Layer 5 of a small transformer language model trained on English Wikipedia (8 layers, counted from 0, width 128).
A neuron's activation on a vector x is SiLU(gate . x) times (in . x), where the dot is the dot product.

Input weights of the MLP neurons that the questions are about. A number n stands for (n - 500) times 0.00057.
n28 gate: 646 519 624 523 690 610 538 530 249 304 473 326 461 458 637 375 305 337 643 626 425 519 549 531 633 569 387 453 417 431 668 473 470 485 321 519 340 377 443 722 369 558 472 726 365 519 492 547 476 477 237 519 489 280 543 648 636 356 515 461 611 272 128 589 713 386 603 508 426 504 602 355 210 551 535 616 596 302 710 466 406 580 484 563 515 561 462 560 667 383 309 516 439 547 442 427 342 627 523 457 511 272 406 329 576 500 359 613 410 434 716 723 411 470 519 368 734 265 420 584 466 605 636 557 573 448 151 473
n79 gate: 335 413 618 632 706 468 187 531 337 672 409 555 577 528 598 659 427 670 417 597 621 520 397 366 539 212 451 720 508 528 496 456 669 376 512 464 695 380 423 336 531 568 348 596 688 484 756 500 349 228 488 253 508 468 362 528 549 615 543 411 432 383 253 581 855 350 422 545 427 821 610 480 538 683 340 556 500 504 365 436 594 730 406 713 329 702 693 492 405 472 288 307 648 561 436 516 604 248 381 549 433 566 366 305 619 557 580 427 516 654 650 476 391 344 589 461 541 516 712 429 492 160 480 421 536 539 433 592
n93 gate: 474 636 413 207 453 510 394 510 137 676 455 653 262 577 345 437 607 402 424 541 600 648 517 511 497 627 418 407 507 500 353 336 542 514 718 606 668 675 560 622 345 596 417 426 373 479 645 288 460 461 420 472 538 587 539 500 479 559 295 429 510 248 579 677 511 521 645 435 539 529 464 626 527 443 620 691 418 451 398 455 475 360 579 540 532 549 219 397 406 557 468 468 591 368 440 567 729 432 378 425 601 392 455 682 524 320 633 407 597 611 566 659 486 363 475 503 400 420 810 472 342 643 639 594 521 639 441 359
n103 gate: 377 570 480 521 496 382 467 317 508 587 738 394 896 668 365 291 563 594 513 267 565 446 508 576 594 334 626 867 658 749 434 467 439 512 600 229 224 504 663 430 346 654 373 471 459 380 442 432 551 533 463 683 447 320 462 668 701 430 365 258 553 387 569 396 500 361 304 698 483 466 458 504 623 500 579 679 352 319 409 360 479 324 763 483 306 385 194 504 521 710 441 356 512 643 388 492 359 528 516 294 467 559 647 619 562 585 496 479 670 701 696 480 412 702 303 553 572 566 732 701 455 332 663 315 570 364 340 463
n122 gate: 613 592 504 718 372 505 519 683 363 514 674 527 290 491 614 445 736 596 653 496 219 218 587 241 514 519 590 505 664 407 509 702 400 468 172 463 754 495 614 378 133 519 410 342 444 486 370 291 453 532 394 300 464 647 571 509 552 426 386 626 528 430 518 688 514 486 419 377 670 443 372 482 132 420 649 654 684 394 676 270 580 753 310 201 325 440 431 347 445 462 613 581 356 594 630 301 440 689 380 575 624 794 610 643 647 86 629 369 104 777 289 354 221 459 204 491 627 335 615 596 444 575 280 518 365 567 560 537
n134 gate: 508 257 455 773 582 369 703 564 281 594 365 642 524 581 472 264 464 504 516 526 271 434 546 298 604 441 635 520 550 621 395 583 492 286 383 406 508 464 214 475 614 425 504 652 555 418 398 345 632 500 365 561 236 477 552 569 563 458 369 449 488 362 298 444 590 627 748 269 480 640 818 624 534 488 718 296 767 307 609 508 627 287 412 281 279 573 527 545 446 358 571 640 321 634 504 558 461 545 473 405 604 552 627 574 427 536 671 441 462 196 604 385 360 409 772 496 468 461 488 724 333 496 504 515 465 414 677 547
n141 gate: 609 551 386 580 439 453 137 603 537 372 713 508 608 555 443 607 459 752 553 454 262 254 468 415 634 380 488 322 445 396 480 544 535 560 377 171 777 578 746 441 383 484 516 524 273 504 588 268 663 329 543 387 402 618 780 433 536 512 520 604 638 576 566 719 396 531 496 618 690 377 516 397 485 634 683 452 785 693 623 607 330 662 553 476 282 535 579 171 366 407 549 565 357 649 484 369 624 554 543 500 737 577 559 710 512 553 631 645 352 613 366 586 488 442 532 339 419 465 529 591 572 436 371 366 277 661 433 624
n144 gate: 695 257 387 684 477 649 275 563 404 451 350 399 100 536 542 342 467 427 555 639 564 431 488 596 532 197 554 425 849 516 337 351 528 390 591 343 569 580 565 349 672 586 378 525 676 394 406 421 483 353 678 532 456 314 392 338 293 658 593 628 415 673 280 729 681 589 492 583 338 315 271 301 492 600 402 418 713 622 467 605 354 549 429 483 500 650 456 611 541 732 109 517 418 517 525 683 688 564 496 425 666 383 556 735 484 559 606 467 600 454 447 572 417 396 355 408 546 573 555 690 590 397 587 435 840 563 492 578
n154 gate: 455 479 339 437 347 388 365 480 672 605 742 687 356 575 681 525 521 275 683 369 751 601 521 444 675 394 517 732 260 407 663 615 624 340 525 347 651 234 549 345 508 559 517 412 382 256 310 543 642 420 128 347 500 275 693 417 474 609 384 572 483 483 583 650 593 408 578 427 560 582 431 412 488 650 399 530 610 763 340 772 710 513 388 586 295 379 525 258 550 419 457 517 483 376 273 508 302 574 479 260 667 465 654 379 671 474 546 581 417 372 233 417 516 516 666 284 762 508 815 638 290 649 411 458 538 634 604 475
n174 gate: 309 561 581 589 555 386 253 663 414 585 382 557 465 519 622 557 660 412 361 627 526 343 565 523 519 535 535 418 379 554 412 543 515 427 560 438 607 480 696 358 462 368 322 585 523 626 600 492 606 185 435 345 515 702 543 432 652 595 690 492 714 636 425 452 403 614 630 575 602 369 445 412 438 711 488 496 641 218 485 485 214 515 528 504 630 607 557 803 279 734 473 429 523 430 742 354 438 530 523 363 687 244 773 206 351 693 412 453 587 422 557 549 515 234 687 466 269 359 632 649 512 446 547 622 412 578 462 589
n184 gate: 716 363 566 263 585 528 373 414 317 700 565 617 541 577 421 326 678 504 672 429 364 537 694 546 548 455 562 608 380 373 622 562 468 630 536 537 512 458 561 440 520 521 726 537 431 358 582 567 258 569 395 388 428 476 732 399 616 209 516 586 707 434 432 531 508 544 559 687 773 282 450 451 648 459 431 651 602 367 549 326 421 480 429 354 395 895 669 647 536 657 869 287 406 422 549 358 974 619 306 488 379 575 408 585 488 517 488 587 716 450 359 380 397 416 599 464 355 318 470 548 337 459 220 524 728 476 403 369
n209 gate: 581 512 561 540 439 516 548 527 897 460 329 528 536 571 242 810 492 575 517 516 390 684 734 313 362 420 573 333 476 580 400 233 461 448 481 439 448 570 611 205 371 391 414 496 372 484 251 537 652 512 683 406 630 488 537 215 557 679 575 443 635 642 465 504 516 536 352 659 740 760 496 357 603 325 640 387 581 564 224 301 398 456 332 430 743 369 765 453 365 524 557 611 420 390 664 676 363 512 381 602 500 619 678 667 468 878 460 281 508 520 405 528 294 461 597 528 529 706 521 532 680 532 480 452 556 434 532 544
n223 gate: 652 339 384 604 534 465 396 582 215 590 482 141 532 616 178 460 372 562 222 544 755 504 749 386 349 680 637 601 535 613 563 505 363 680 439 314 670 314 658 273 346 310 662 424 635 657 324 288 564 81 259 284 809 464 376 402 659 344 482 346 496 673 390 535 609 571 343 826 390 486 358 768 552 578 392 595 422 223 428 563 376 656 578 339 473 620 589 504 152 285 422 403 594 600 419 706 734 539 473 468 277 564 566 415 620 542 576 477 535 555 487 571 522 733 500 257 697 540 593 433 572 413 532 451 545 552 740 328
n232 gate: 323 671 601 208 475 465 434 572 541 478 452 517 300 426 532 461 518 496 345 658 448 390 574 460 422 341 383 527 491 491 553 638 552 769 868 500 539 304 256 602 414 447 668 456 248 452 549 613 170 566 693 509 599 469 725 609 755 845 478 491 610 424 561 721 496 574 758 604 549 355 680 233 441 119 473 589 662 378 641 566 293 596 360 536 258 583 591 238 622 384 388 459 654 741 632 575 513 449 579 545 474 518 609 386 605 654 570 527 370 782 352 478 101 384 406 257 491 391 692 399 324 759 438 439 337 526 421 239
n28 in: 589 656 526 439 518 436 692 574 629 377 428 394 403 481 249 618 461 454 741 504 635 462 625 648 333 565 449 438 462 592 496 438 730 389 467 427 618 444 647 347 433 593 476 726 638 676 650 378 363 630 386 447 515 538 551 583 877 394 496 597 641 574 489 304 496 568 693 531 523 212 625 546 614 383 684 527 626 340 496 325 230 314 492 453 515 705 443 466 682 395 574 162 408 516 653 450 335 392 485 508 595 500 530 382 496 528 370 465 278 473 417 523 310 537 232 357 508 432 639 568 397 717 349 317 335 737 599 573
n79 in: 267 573 379 504 474 420 570 567 378 403 634 409 527 500 311 546 194 569 508 657 511 512 683 265 310 655 382 724 587 713 323 520 375 723 500 403 469 332 574 691 504 508 686 465 543 619 631 599 603 461 171 439 417 279 649 592 523 466 504 655 404 430 368 396 469 344 452 512 563 166 543 615 467 441 797 477 351 389 373 519 303 569 389 385 450 622 371 534 355 614 480 496 592 715 380 465 531 485 573 559 641 555 618 466 332 385 458 527 519 508 508 549 339 380 371 379 689 641 616 225 462 383 430 439 222 753 317 450
n93 in: 496 684 576 208 483 557 449 521 649 438 514 417 493 435 459 439 630 482 252 511 447 478 471 289 424 569 418 511 757 577 337 529 554 751 451 485 428 628 562 581 375 526 294 500 380 380 566 470 548 562 619 582 596 597 481 471 452 399 335 805 536 743 543 567 581 558 373 429 385 725 556 283 653 630 825 595 606 366 395 543 314 457 429 336 446 630 403 440 301 445 585 485 638 467 620 576 292 599 565 456 392 466 672 344 384 511 446 319 446 326 496 568 525 589 633 507 608 359 542 771 504 194 260 529 591 454 518 533
n103 in: 633 604 359 713 483 401 525 621 596 493 539 450 387 543 441 521 419 414 522 329 627 784 600 482 386 662 335 489 631 374 392 431 440 522 559 515 658 541 692 629 479 544 441 475 381 421 395 655 371 486 668 680 27 496 559 625 467 657 379 711 654 467 443 653 624 379 481 415 419 582 217 364 507 93 496 529 291 550 565 679 478 500 367 489 507 525 560 546 436 599 441 326 612 529 507 532 554 461 375 544 361 338 521 539 597 663 525 606 553 602 468 614 567 423 423 532 456 397 579 493 662 318 507 439 583 469 607 221
n122 in: 643 378 423 535 478 595 612 337 311 570 397 458 395 293 591 634 508 431 564 736 689 550 492 555 607 488 362 378 432 485 293 305 375 492 309 516 519 444 484 752 425 453 433 647 407 381 477 551 409 307 580 572 481 340 512 615 637 508 668 422 419 632 644 753 523 439 286 342 445 301 567 768 474 308 396 628 634 554 404 450 480 400 536 445 600 565 382 691 496 649 366 559 612 445 315 488 539 448 672 841 427 287 443 561 565 532 488 160 545 543 679 454 613 745 813 800 402 481 508 466 546 316 578 676 627 418 584 407
n134 in: 477 511 462 650 563 608 456 374 444 489 330 619 790 605 713 478 556 511 338 344 386 409 240 604 421 405 890 515 446 398 515 375 331 620 295 313 420 455 387 462 618 331 485 500 420 584 584 511 272 507 344 386 575 302 593 489 478 637 450 555 511 699 489 500 471 558 316 634 537 508 433 529 472 418 566 423 585 522 478 514 444 612 507 369 754 709 353 684 641 430 463 769 496 360 493 518 796 557 290 400 413 687 676 583 605 571 427 448 489 626 576 410 489 550 411 604 522 312 508 558 173 566 400 533 445 511 597 595
n141 in: 427 608 573 638 592 532 123 589 463 395 688 468 846 444 384 444 549 464 162 234 472 423 416 599 412 379 549 438 449 613 633 574 317 528 551 541 408 329 595 589 532 439 749 452 427 436 354 384 297 718 432 464 551 676 508 592 385 584 580 533 544 639 500 578 439 352 238 446 578 479 586 468 353 845 500 516 551 572 617 456 656 408 459 636 391 604 384 504 304 463 730 558 762 377 544 343 638 453 300 459 360 434 456 259 556 417 601 627 433 590 616 532 653 677 553 623 319 416 601 464 935 406 545 420 241 469 212 455
n144 in: 524 424 365 427 580 489 431 706 402 611 568 308 338 553 480 432 461 686 504 574 403 573 576 772 726 347 555 531 489 531 530 175 601 183 641 365 546 405 406 436 534 284 237 240 423 656 577 394 257 649 436 601 657 595 601 409 454 871 541 411 401 519 290 596 604 591 693 640 496 402 434 553 405 387 550 677 578 625 443 413 340 314 551 539 443 557 425 533 432 516 492 567 573 419 668 553 469 630 386 609 455 637 406 439 458 422 683 314 736 395 542 865 411 668 492 617 422 530 520 455 416 512 380 614 599 375 353 469
n154 in: 403 477 326 168 460 538 366 544 321 408 357 654 638 526 430 383 364 421 602 581 705 511 345 434 538 702 570 547 298 584 341 369 661 367 489 458 348 512 557 576 507 458 300 671 481 538 649 562 699 519 432 616 317 681 558 538 234 224 398 581 576 531 567 482 615 466 527 364 527 492 318 379 507 787 572 485 658 530 576 284 516 583 469 738 610 500 601 448 334 496 333 773 466 623 679 390 683 611 436 198 610 461 350 606 549 414 405 539 283 581 379 684 655 481 666 455 512 609 441 425 568 303 700 492 527 665 534 374
n174 in: 477 722 682 349 657 377 467 433 575 518 569 486 681 540 421 380 205 562 519 493 511 603 278 448 442 570 440 597 540 228 588 478 464 328 607 714 529 713 422 512 568 230 398 566 452 544 662 639 267 544 496 554 568 540 519 485 467 431 536 426 679 404 496 553 411 398 255 556 351 375 459 617 749 496 504 541 557 485 405 489 646 500 710 421 547 413 475 646 329 459 388 632 386 340 621 277 415 429 307 377 456 541 388 347 613 459 778 340 486 530 402 457 628 547 559 702 436 529 409 598 522 359 812 620 724 280 565 518
n184 in: 465 460 772 381 605 512 402 783 442 459 840 428 467 589 621 512 159 407 378 595 572 402 496 355 500 312 225 508 452 700 455 496 693 467 607 298 707 462 513 418 476 525 664 422 541 590 520 371 483 332 698 396 540 476 346 322 517 403 440 619 561 484 428 449 397 690 458 563 670 668 475 257 590 483 414 521 717 144 276 447 438 500 776 634 443 451 564 444 496 604 537 575 512 504 455 618 840 607 382 446 249 559 359 395 662 123 484 459 344 525 702 528 421 468 430 612 679 682 695 629 451 591 434 674 296 654 540 619
n209 in: 325 478 486 533 402 268 415 412 676 471 467 518 500 616 541 438 358 569 466 464 751 562 584 399 529 349 481 586 680 666 358 730 251 599 657 633 354 515 218 473 679 622 523 485 710 526 529 504 331 122 322 662 518 347 444 576 288 362 638 352 307 537 720 429 345 449 345 425 478 405 459 584 539 534 529 574 603 573 570 500 511 329 451 406 515 675 496 354 715 627 515 195 559 526 430 496 662 618 595 485 697 259 554 489 303 477 555 459 561 411 540 583 379 511 489 442 709 456 572 584 632 600 574 475 397 461 391 441
n223 in: 673 415 463 905 525 475 517 355 373 491 372 780 452 457 531 398 649 449 633 450 529 556 466 736 610 556 548 465 87 427 671 752 504 612 375 344 410 803 211 572 559 461 425 732 431 509 599 377 346 448 398 694 386 381 377 491 587 615 177 448 641 617 420 417 426 457 416 553 780 651 544 594 652 522 388 427 413 530 457 543 246 526 689 645 320 543 632 458 692 408 347 518 315 286 599 406 500 316 304 552 555 407 432 479 462 557 551 435 546 858 611 555 329 450 500 508 364 717 580 415 869 443 226 735 431 803 398 573
n232 in: 647 404 488 546 540 442 373 451 573 584 579 529 513 596 530 446 637 371 500 382 434 542 533 564 492 635 680 470 215 707 500 415 562 328 488 627 538 696 657 752 500 597 349 529 601 412 433 543 323 454 584 285 500 308 401 517 261 275 641 470 701 326 479 411 492 525 543 178 312 340 363 617 601 359 260 475 809 809 689 513 285 433 819 353 513 417 625 324 496 380 556 811 412 688 428 471 546 177 592 534 700 254 309 613 659 422 462 560 595 675 392 666 684 533 372 276 281 621 404 467 634 577 436 320 273 354 604 627

Each question shows a token from some text and the vector x that enters the MLP there. A number n stands for (n - 500) times 0.0092.

" r": 489 551 519 572 372 392 480 624 402 489 533 395 483 390 467 535 677 421 464 474 542 468 478 435 663 438 556 528 482 454 567 536 427 333 629 380 466 550 520 691 595 536 387 664 669 422 404 372 489 541 662 626 350 421 468 409 622 475 520 523 487 507 342 527 503 489 340 698 382 675 435 516 583 511 505 543 316 467 554 598 552 480 474 435 689 451 425 595 580 583 615 431 469 473 515 411 494 569 432 330 406 580 581 536 464 395 533 664 460 559 566 355 615 443 509 592 406 466 569 495 568 535 427 575 292 452 451 431
Which neuron fires most, and how strongly? n103, at about 1.1

"omine": 471 482 494 472 478 472 376 437 330 641 333 523 604 600 478 636 402 500 356 451 506 492 536 547 570 385 475 595 507 551 397 509 566 468 519 505 531 295 452 584 540 429 488 456 606 523 314 502 318 546 501 428 474 585 485 391 540 621 630 601 473 292 411 436 377 582 530 574 487 683 574 390 534 561 497 360 465 645 543 612 468 496 450 313 551 405 601 592 442 479 536 629 510 552 448 337 462 570 652 506 518 498 690 577 520 388 464 604 366 564 583 497 382 459 517 663 391 454 585 378 521 531 426 663 470 605 692 465
Which of these neurons fires most? n134

"arm": 530 411 540 421 284 547 421 536 354 485 435 460 425 441 543 493 406 500 442 416 568 590 501 445 476 674 637 556 492 442 533 411 474 505 523 607 403 242 538 565 649 443 388 431 787 518 517 562 422 486 519 573 620 579 538 519 467 442 525 683 521 498 472 360 513 356 549 579 577 554 423 561 574 497 334 374 587 563 512 579 490 482 532 407 435 377 355 578 412 545 518 618 563 570 584 413 351 378 517 450 620 457 608 585 453 385 509 303 387 578 534 448 620 450 452 614 529 633 576 336 448 516 599 471 401 649 727 544
Which neuron fires most, and how strongly? n154, at about 0.18

" 3": 501 459 681 581 458 497 344 568 443 610 441 381 409 528 548 644 567 520 373 537 445 515 588 577 456 400 483 493 585 392 361 601 543 484 404 406 637 448 569 690 571 447 331 509 528 456 599 364 358 452 511 760 582 586 431 439 412 391 517 609 567 607 597 618 506 422 417 507 577 579 612 588 676 403 464 569 419 483 485 414 589 563 355 681 548 617 459 484 530 597 542 527 435 441 413 505 597 454 479 455 423 393 437 521 412 413 412 425 384 480 543 464 423 499 437 640 352 482 603 420 586 450 536 488 526 574 463 437
Which neuron fires most, and how strongly? n93, at about 0.5

"ras": 460 344 558 566 441 454 662 536 542 434 477 525 294 578 444 502 451 595 403 438 628 471 511 465 418 400 549 482 578 492 558 545 482 390 517 523 522 498 463 621 580 546 471 632 561 482 429 453 378 538 499 621 583 532 651 586 380 478 560 466 392 480 411 334 408 272 536 523 590 567 507 441 663 376 372 295 343 413 646 485 630 578 586 453 573 378 592 599 483 472 668 550 557 547 518 500 421 343 562 478 648 376 481 681 396 642 434 385 534 561 371 456 453 562 595 464 515 535 565 547 665 330 494 504 489 605 521 421
Which of these neurons fires most? n209

" inter": 426 449 486 336 350 332 454 461 537 539 540 537 396 552 412 590 553 419 462 468 540 534 704 508 366 552 555 589 438 383 483 567 631 435 437 371 513 486 520 655 571 414 401 564 689 357 380 544 545 570 472 500 510 605 469 532 648 482 476 530 382 466 273 405 451 666 366 678 432 571 489 569 509 478 556 467 466 501 593 538 499 542 469 347 489 433 513 553 634 529 542 454 497 533 350 605 509 510 480 607 448 391 469 550 432 391 531 547 484 414 786 465 523 564 503 613 632 504 499 327 417 513 398 643 467 497 546 557
Which of these neurons fires most? n141

".": 581 794 477 568 506 462 562 484 377 502 316 389 500 467 460 732 513 532 423 386 421 623 546 431 450 510 555 570 499 542 395 638 530 454 463 469 398 352 431 722 407 549 522 559 391 419 638 541 454 484 451 537 634 526 596 635 398 431 576 442 405 484 591 566 497 463 369 576 515 679 349 575 479 497 459 594 526 479 547 575 480 345 372 582 535 380 421 474 472 468 517 457 565 558 473 573 546 572 523 526 642 310 492 423 406 526 585 559 442 430 511 523 606 503 643 499 395 417 468 363 427 563 451 444 502 617 452 508
The three highest activations, in order: n184, n93, n144

",": 555 478 589 545 382 521 525 609 376 413 494 499 460 418 642 602 439 493 423 550 489 484 510 460 556 502 532 628 434 477 420 643 548 492 410 357 476 543 464 637 538 454 429 557 486 416 443 458 577 567 364 655 508 592 414 563 467 414 567 504 513 498 549 428 586 519 360 380 632 577 716 525 431 451 476 351 420 425 505 552 585 533 514 382 441 642 525 499 550 573 539 548 371 441 449 503 505 504 548 516 450 154 503 578 361 330 458 375 595 501 494 455 639 525 526 601 370 654 514 453 484 753 528 481 477 540 474 406
Which two neurons fire most, strongest first? n144, n103

" Che": 304 553 555 500 366 481 468 528 503 550 378 460 575 472 412 547 462 573 625 481 518 591 557 466 432 472 481 645 438 326 448 489 568 610 395 453 465 459 260 803 443 538 375 605 622 441 583 466 500 506 448 518 506 596 525 522 418 466 467 568 475 550 527 421 539 618 334 532 443 428 315 466 562 343 488 476 527 579 468 503 537 514 419 491 482 526 439 537 663 595 581 540 548 610 386 606 397 373 578 568 658 534 502 425 515 541 422 548 362 377 569 561 608 489 589 596 487 362 590 479 627 444 448 523 483 552 407 479
Which neuron fires most, and how strongly? n184, at about 0.24

" Edward": 442 500 463 484 370 429 532 527 562 471 345 354 554 530 349 472 460 542 446 450 424 563 521 454 533 445 448 540 738 397 513 529 538 613 412 638 454 489 451 673 543 664 440 521 569 360 608 532 411 618 406 457 583 646 558 423 408 387 446 496 396 444 489 357 546 629 407 592 592 589 546 478 578 388 475 385 437 513 473 460 438 485 464 474 391 356 592 537 528 682 671 578 545 465 436 546 505 325 655 439 693 387 516 779 412 559 526 560 535 497 477 487 571 407 652 636 469 535 531 404 591 412 425 325 483 572 489 476
Which neuron fires most, and how strongly? n209, at about 0.44

" The": 358 451 544 514 421 639 425 571 378 514 446 515 481 477 438 464 556 637 511 438 553 564 537 444 425 547 466 609 560 485 580 718 536 542 513 555 541 387 525 673 438 519 515 586 536 548 469 559 459 445 492 642 537 473 544 457 457 430 620 455 520 496 436 504 550 596 452 507 535 571 575 596 327 423 455 441 623 476 506 476 410 520 422 432 436 487 478 575 592 564 465 645 422 412 435 410 457 614 468 506 619 335 551 564 383 459 410 530 533 432 515 443 556 472 575 548 185 392 574 526 539 496 419 489 512 606 452 504
Which neuron fires most, and how strongly? n122, at about 0.17

"\n": 441 601 492 497 628 433 500 429 427 309 465 541 530 507 327 493 575 511 309 617 473 493 511 465 500 387 564 537 401 506 446 692 541 539 685 572 470 338 515 628 466 596 359 675 349 399 584 511 466 606 509 563 502 537 603 359 547 473 523 429 523 362 503 499 651 460 393 520 644 523 503 465 364 445 549 546 548 536 594 561 450 439 493 417 581 450 562 576 474 432 622 747 525 545 464 524 391 433 596 498 471 473 399 511 611 360 539 544 543 514 530 529 446 563 526 513 321 424 485 451 499 681 527 478 488 482 341 435
Which of these neurons fires most? n232

"ement": 422 570 519 563 446 581 488 560 480 495 429 516 582 496 491 651 509 508 412 544 546 424 553 595 467 428 422 406 541 572 522 544 496 532 634 502 481 598 393 550 439 623 571 539 558 364 430 542 252 639 502 495 520 680 526 487 540 319 607 631 449 255 506 432 500 579 430 651 518 599 517 395 585 410 468 376 537 502 537 488 542 548 609 404 472 519 579 477 483 374 560 608 441 624 550 339 420 506 484 447 523 338 482 446 488 351 503 819 438 553 514 441 351 743 539 608 430 443 569 522 462 523 342 536 276 575 459 371
Which of these neurons fires most? n232

"h": 486 412 557 492 393 337 418 510 496 675 574 448 443 409 443 548 469 552 528 465 583 611 428 520 408 516 556 651 477 545 536 465 476 558 516 539 442 370 380 380 512 475 496 538 641 548 392 610 475 565 531 710 383 350 482 510 572 492 625 682 501 693 283 536 626 279 385 637 549 513 570 491 590 444 496 383 499 465 439 542 451 404 500 466 477 562 348 515 395 649 546 621 670 422 398 532 435 391 445 309 507 477 455 504 542 479 567 480 353 492 477 465 497 405 545 610 537 604 582 373 620 468 495 468 532 666 727 515
The three highest activations, in order: n79, n103, n223

"ise": 337 412 473 463 383 399 373 474 576 502 395 406 489 531 444 522 431 421 400 416 491 495 571 436 559 586 506 526 449 507 516 578 620 575 595 480 523 474 430 468 572 514 598 628 649 568 437 482 526 639 538 529 521 527 769 363 525 438 588 513 374 395 613 403 525 600 484 563 501 604 577 406 539 560 665 452 319 595 479 636 532 543 434 359 551 434 542 673 436 574 615 712 542 351 467 439 456 504 457 589 501 172 445 436 430 519 591 486 461 469 592 453 443 593 477 625 376 574 485 379 550 421 434 627 520 511 685 409
Which of these neurons fires most? n28

"enth": 443 292 551 428 457 608 406 553 357 494 520 574 427 496 524 534 387 433 463 568 626 456 413 353 375 684 560 702 664 429 392 636 600 530 548 528 530 438 549 571 520 508 499 642 632 489 394 557 383 559 626 627 382 443 633 400 570 381 589 561 466 430 472 394 540 523 394 553 457 615 449 510 676 441 447 502 403 465 534 539 445 697 399 512 577 436 510 441 535 497 635 590 574 528 518 565 587 501 517 400 389 297 419 395 437 371 599 347 481 500 428 545 543 504 442 475 418 333 612 293 554 488 515 677 538 556 526 579
The three highest activations, in order: n79, n184, n93

" Jones": 436 473 495 476 441 519 602 509 476 474 369 346 440 546 449 497 511 496 394 450 454 545 571 421 406 483 594 525 479 464 546 547 497 523 388 719 527 493 579 680 491 573 433 537 586 537 642 507 312 460 475 671 596 513 625 289 390 411 562 602 365 445 417 320 435 479 441 554 584 615 584 543 511 274 575 415 426 501 579 521 487 429 388 536 501 401 568 555 521 627 679 536 513 413 451 509 538 458 433 452 526 321 463 814 436 554 442 586 417 419 499 443 520 574 599 425 441 664 545 525 602 594 582 509 369 538 507 464
The three highest activations, in order: n209, n144, n174

" Stars": 276 473 318 459 368 441 593 499 526 553 519 458 445 573 510 506 465 587 426 404 534 560 622 504 384 466 686 607 619 409 435 542 460 445 604 590 409 438 510 753 533 475 503 433 577 537 618 443 429 598 558 590 445 523 666 461 497 429 493 658 530 600 484 409 366 547 448 536 452 594 546 406 691 421 454 337 334 554 516 487 630 451 411 319 693 367 583 535 394 530 661 564 483 471 456 447 485 369 416 403 554 345 474 400 525 546 495 518 449 532 489 527 490 697 482 582 427 554 553 491 498 558 412 550 526 562 585 482
Which of these neurons fires most? n122

" winner": 336 472 508 473 387 485 500 492 458 541 421 391 458 575 451 496 555 363 389 333 620 395 619 406 534 394 549 463 587 441 407 544 507 559 482 444 516 440 512 660 503 452 473 639 663 438 536 428 447 502 650 522 441 744 445 424 583 463 446 604 408 407 641 471 421 612 419 510 310 660 424 622 597 609 534 386 471 591 529 582 559 407 476 341 572 500 615 416 554 570 539 601 475 391 572 516 486 452 590 509 431 455 470 531 564 487 580 529 590 512 484 411 505 681 391 563 380 407 630 352 535 557 394 683 547 420 653 436
Which of these neurons fires most? n79

"6": 495 601 452 666 526 427 356 643 469 437 353 408 375 373 380 591 584 544 396 413 488 671 565 554 529 546 566 458 580 440 403 611 538 496 458 547 506 485 388 642 478 638 292 526 299 569 499 560 470 411 627 598 643 439 456 560 545 500 508 642 335 433 658 589 453 527 294 647 624 576 572 562 577 530 549 447 448 421 519 558 511 404 360 630 623 530 503 490 501 507 434 387 396 499 412 596 500 338 407 429 471 515 474 535 517 409 559 473 481 476 543 418 575 488 371 435 421 376 627 452 436 584 505 678 599 538 458 571
Which neuron fires most, and how strongly? n93, at about 0.58

" concert": 381 535 570 485 404 436 509 527 421 463 398 277 294 446 478 508 479 458 484 318 614 570 470 399 334 644 451 527 465 483 484 515 621 531 429 612 492 424 501 652 459 570 497 567 667 557 518 457 368 526 624 601 498 617 563 400 641 422 542 535 422 458 462 607 518 629 458 562 404 690 591 538 532 564 501 354 408 528 542 551 503 414 522 492 494 382 561 633 499 538 514 697 492 358 485 438 528 673 435 533 647 348 599 495 389 354 489 522 500 454 541 429 559 725 427 469 454 494 618 336 509 494 472 691 413 595 454 441
Which neuron fires most, and how strongly? n93, at about 0.24

" forces": 395 383 469 532 398 570 445 497 341 528 531 453 369 574 452 567 469 497 393 335 668 491 581 375 473 532 514 542 543 345 452 459 461 450 447 454 503 551 568 676 509 594 487 592 572 520 500 534 457 580 358 529 537 572 493 458 553 391 599 562 502 436 515 545 490 595 478 441 485 667 630 482 620 430 625 318 413 548 612 539 713 458 486 516 645 482 600 570 491 615 664 576 543 492 530 350 440 408 454 456 472 280 453 480 282 369 560 550 622 530 467 347 450 495 477 613 352 613 598 460 579 537 445 590 498 492 490 558
Which two neurons fire most, strongest first? n144, n28

" March": 430 426 476 507 394 323 416 615 433 406 477 424 497 382 429 528 355 576 468 457 528 567 476 374 467 490 644 638 559 466 531 564 569 473 506 420 428 442 525 644 558 640 384 580 641 550 536 460 357 621 543 500 548 514 477 414 557 312 525 481 535 573 386 387 350 551 408 576 492 617 466 586 449 399 380 373 452 491 549 579 431 496 439 498 527 433 670 663 467 516 651 553 569 346 542 388 451 477 528 392 594 367 492 790 432 407 546 466 574 425 616 431 503 609 552 593 471 682 539 410 541 421 571 571 657 673 533 449
Which of these neurons fires most? n223

"b": 475 537 483 413 516 413 433 573 441 406 400 389 523 560 399 576 492 600 468 444 356 468 591 453 525 536 632 676 573 685 511 464 485 644 502 551 533 489 395 516 696 549 446 476 541 393 419 386 551 571 495 571 467 424 548 483 456 473 528 504 446 462 581 514 445 549 473 594 300 435 470 559 686 245 515 520 677 512 685 461 630 718 507 498 610 569 526 441 372 382 496 598 396 487 536 586 489 338 609 404 574 345 493 613 452 505 462 448 375 293 629 487 296 503 487 613 513 473 534 464 704 415 554 557 492 495 501 411
Which neuron fires most, and how strongly? n209, at about 0.4

" Forces": 391 492 368 498 396 489 630 464 532 434 462 381 392 740 359 522 434 556 435 302 532 614 633 369 400 492 594 544 582 382 551 576 544 418 441 508 619 515 582 669 633 546 474 505 641 519 571 514 369 583 516 567 466 546 530 447 488 400 579 558 452 464 531 354 397 648 422 581 566 598 522 497 619 384 404 468 503 491 540 447 612 588 461 605 686 417 504 593 489 472 636 482 516 364 500 473 329 410 450 493 553 301 400 434 332 536 525 487 438 510 652 391 641 520 462 467 468 542 541 423 600 515 452 562 467 532 536 626
Which of these neurons fires most? n144

" race": 417 462 531 488 410 460 465 559 452 436 530 434 396 488 489 579 472 361 488 402 565 479 475 466 437 490 437 510 594 484 353 507 544 525 564 498 491 518 600 678 474 450 520 549 667 518 405 467 422 437 634 490 588 609 510 273 616 438 502 530 559 393 613 569 452 579 411 524 390 786 526 590 647 560 386 400 267 633 481 530 567 459 463 357 621 383 581 534 427 662 683 629 417 440 536 448 446 516 511 553 521 321 546 502 358 444 447 519 620 452 563 461 437 727 377 477 380 589 640 459 527 508 474 607 521 527 520 399
Which neuron fires most, and how strongly? n134, at about 0.31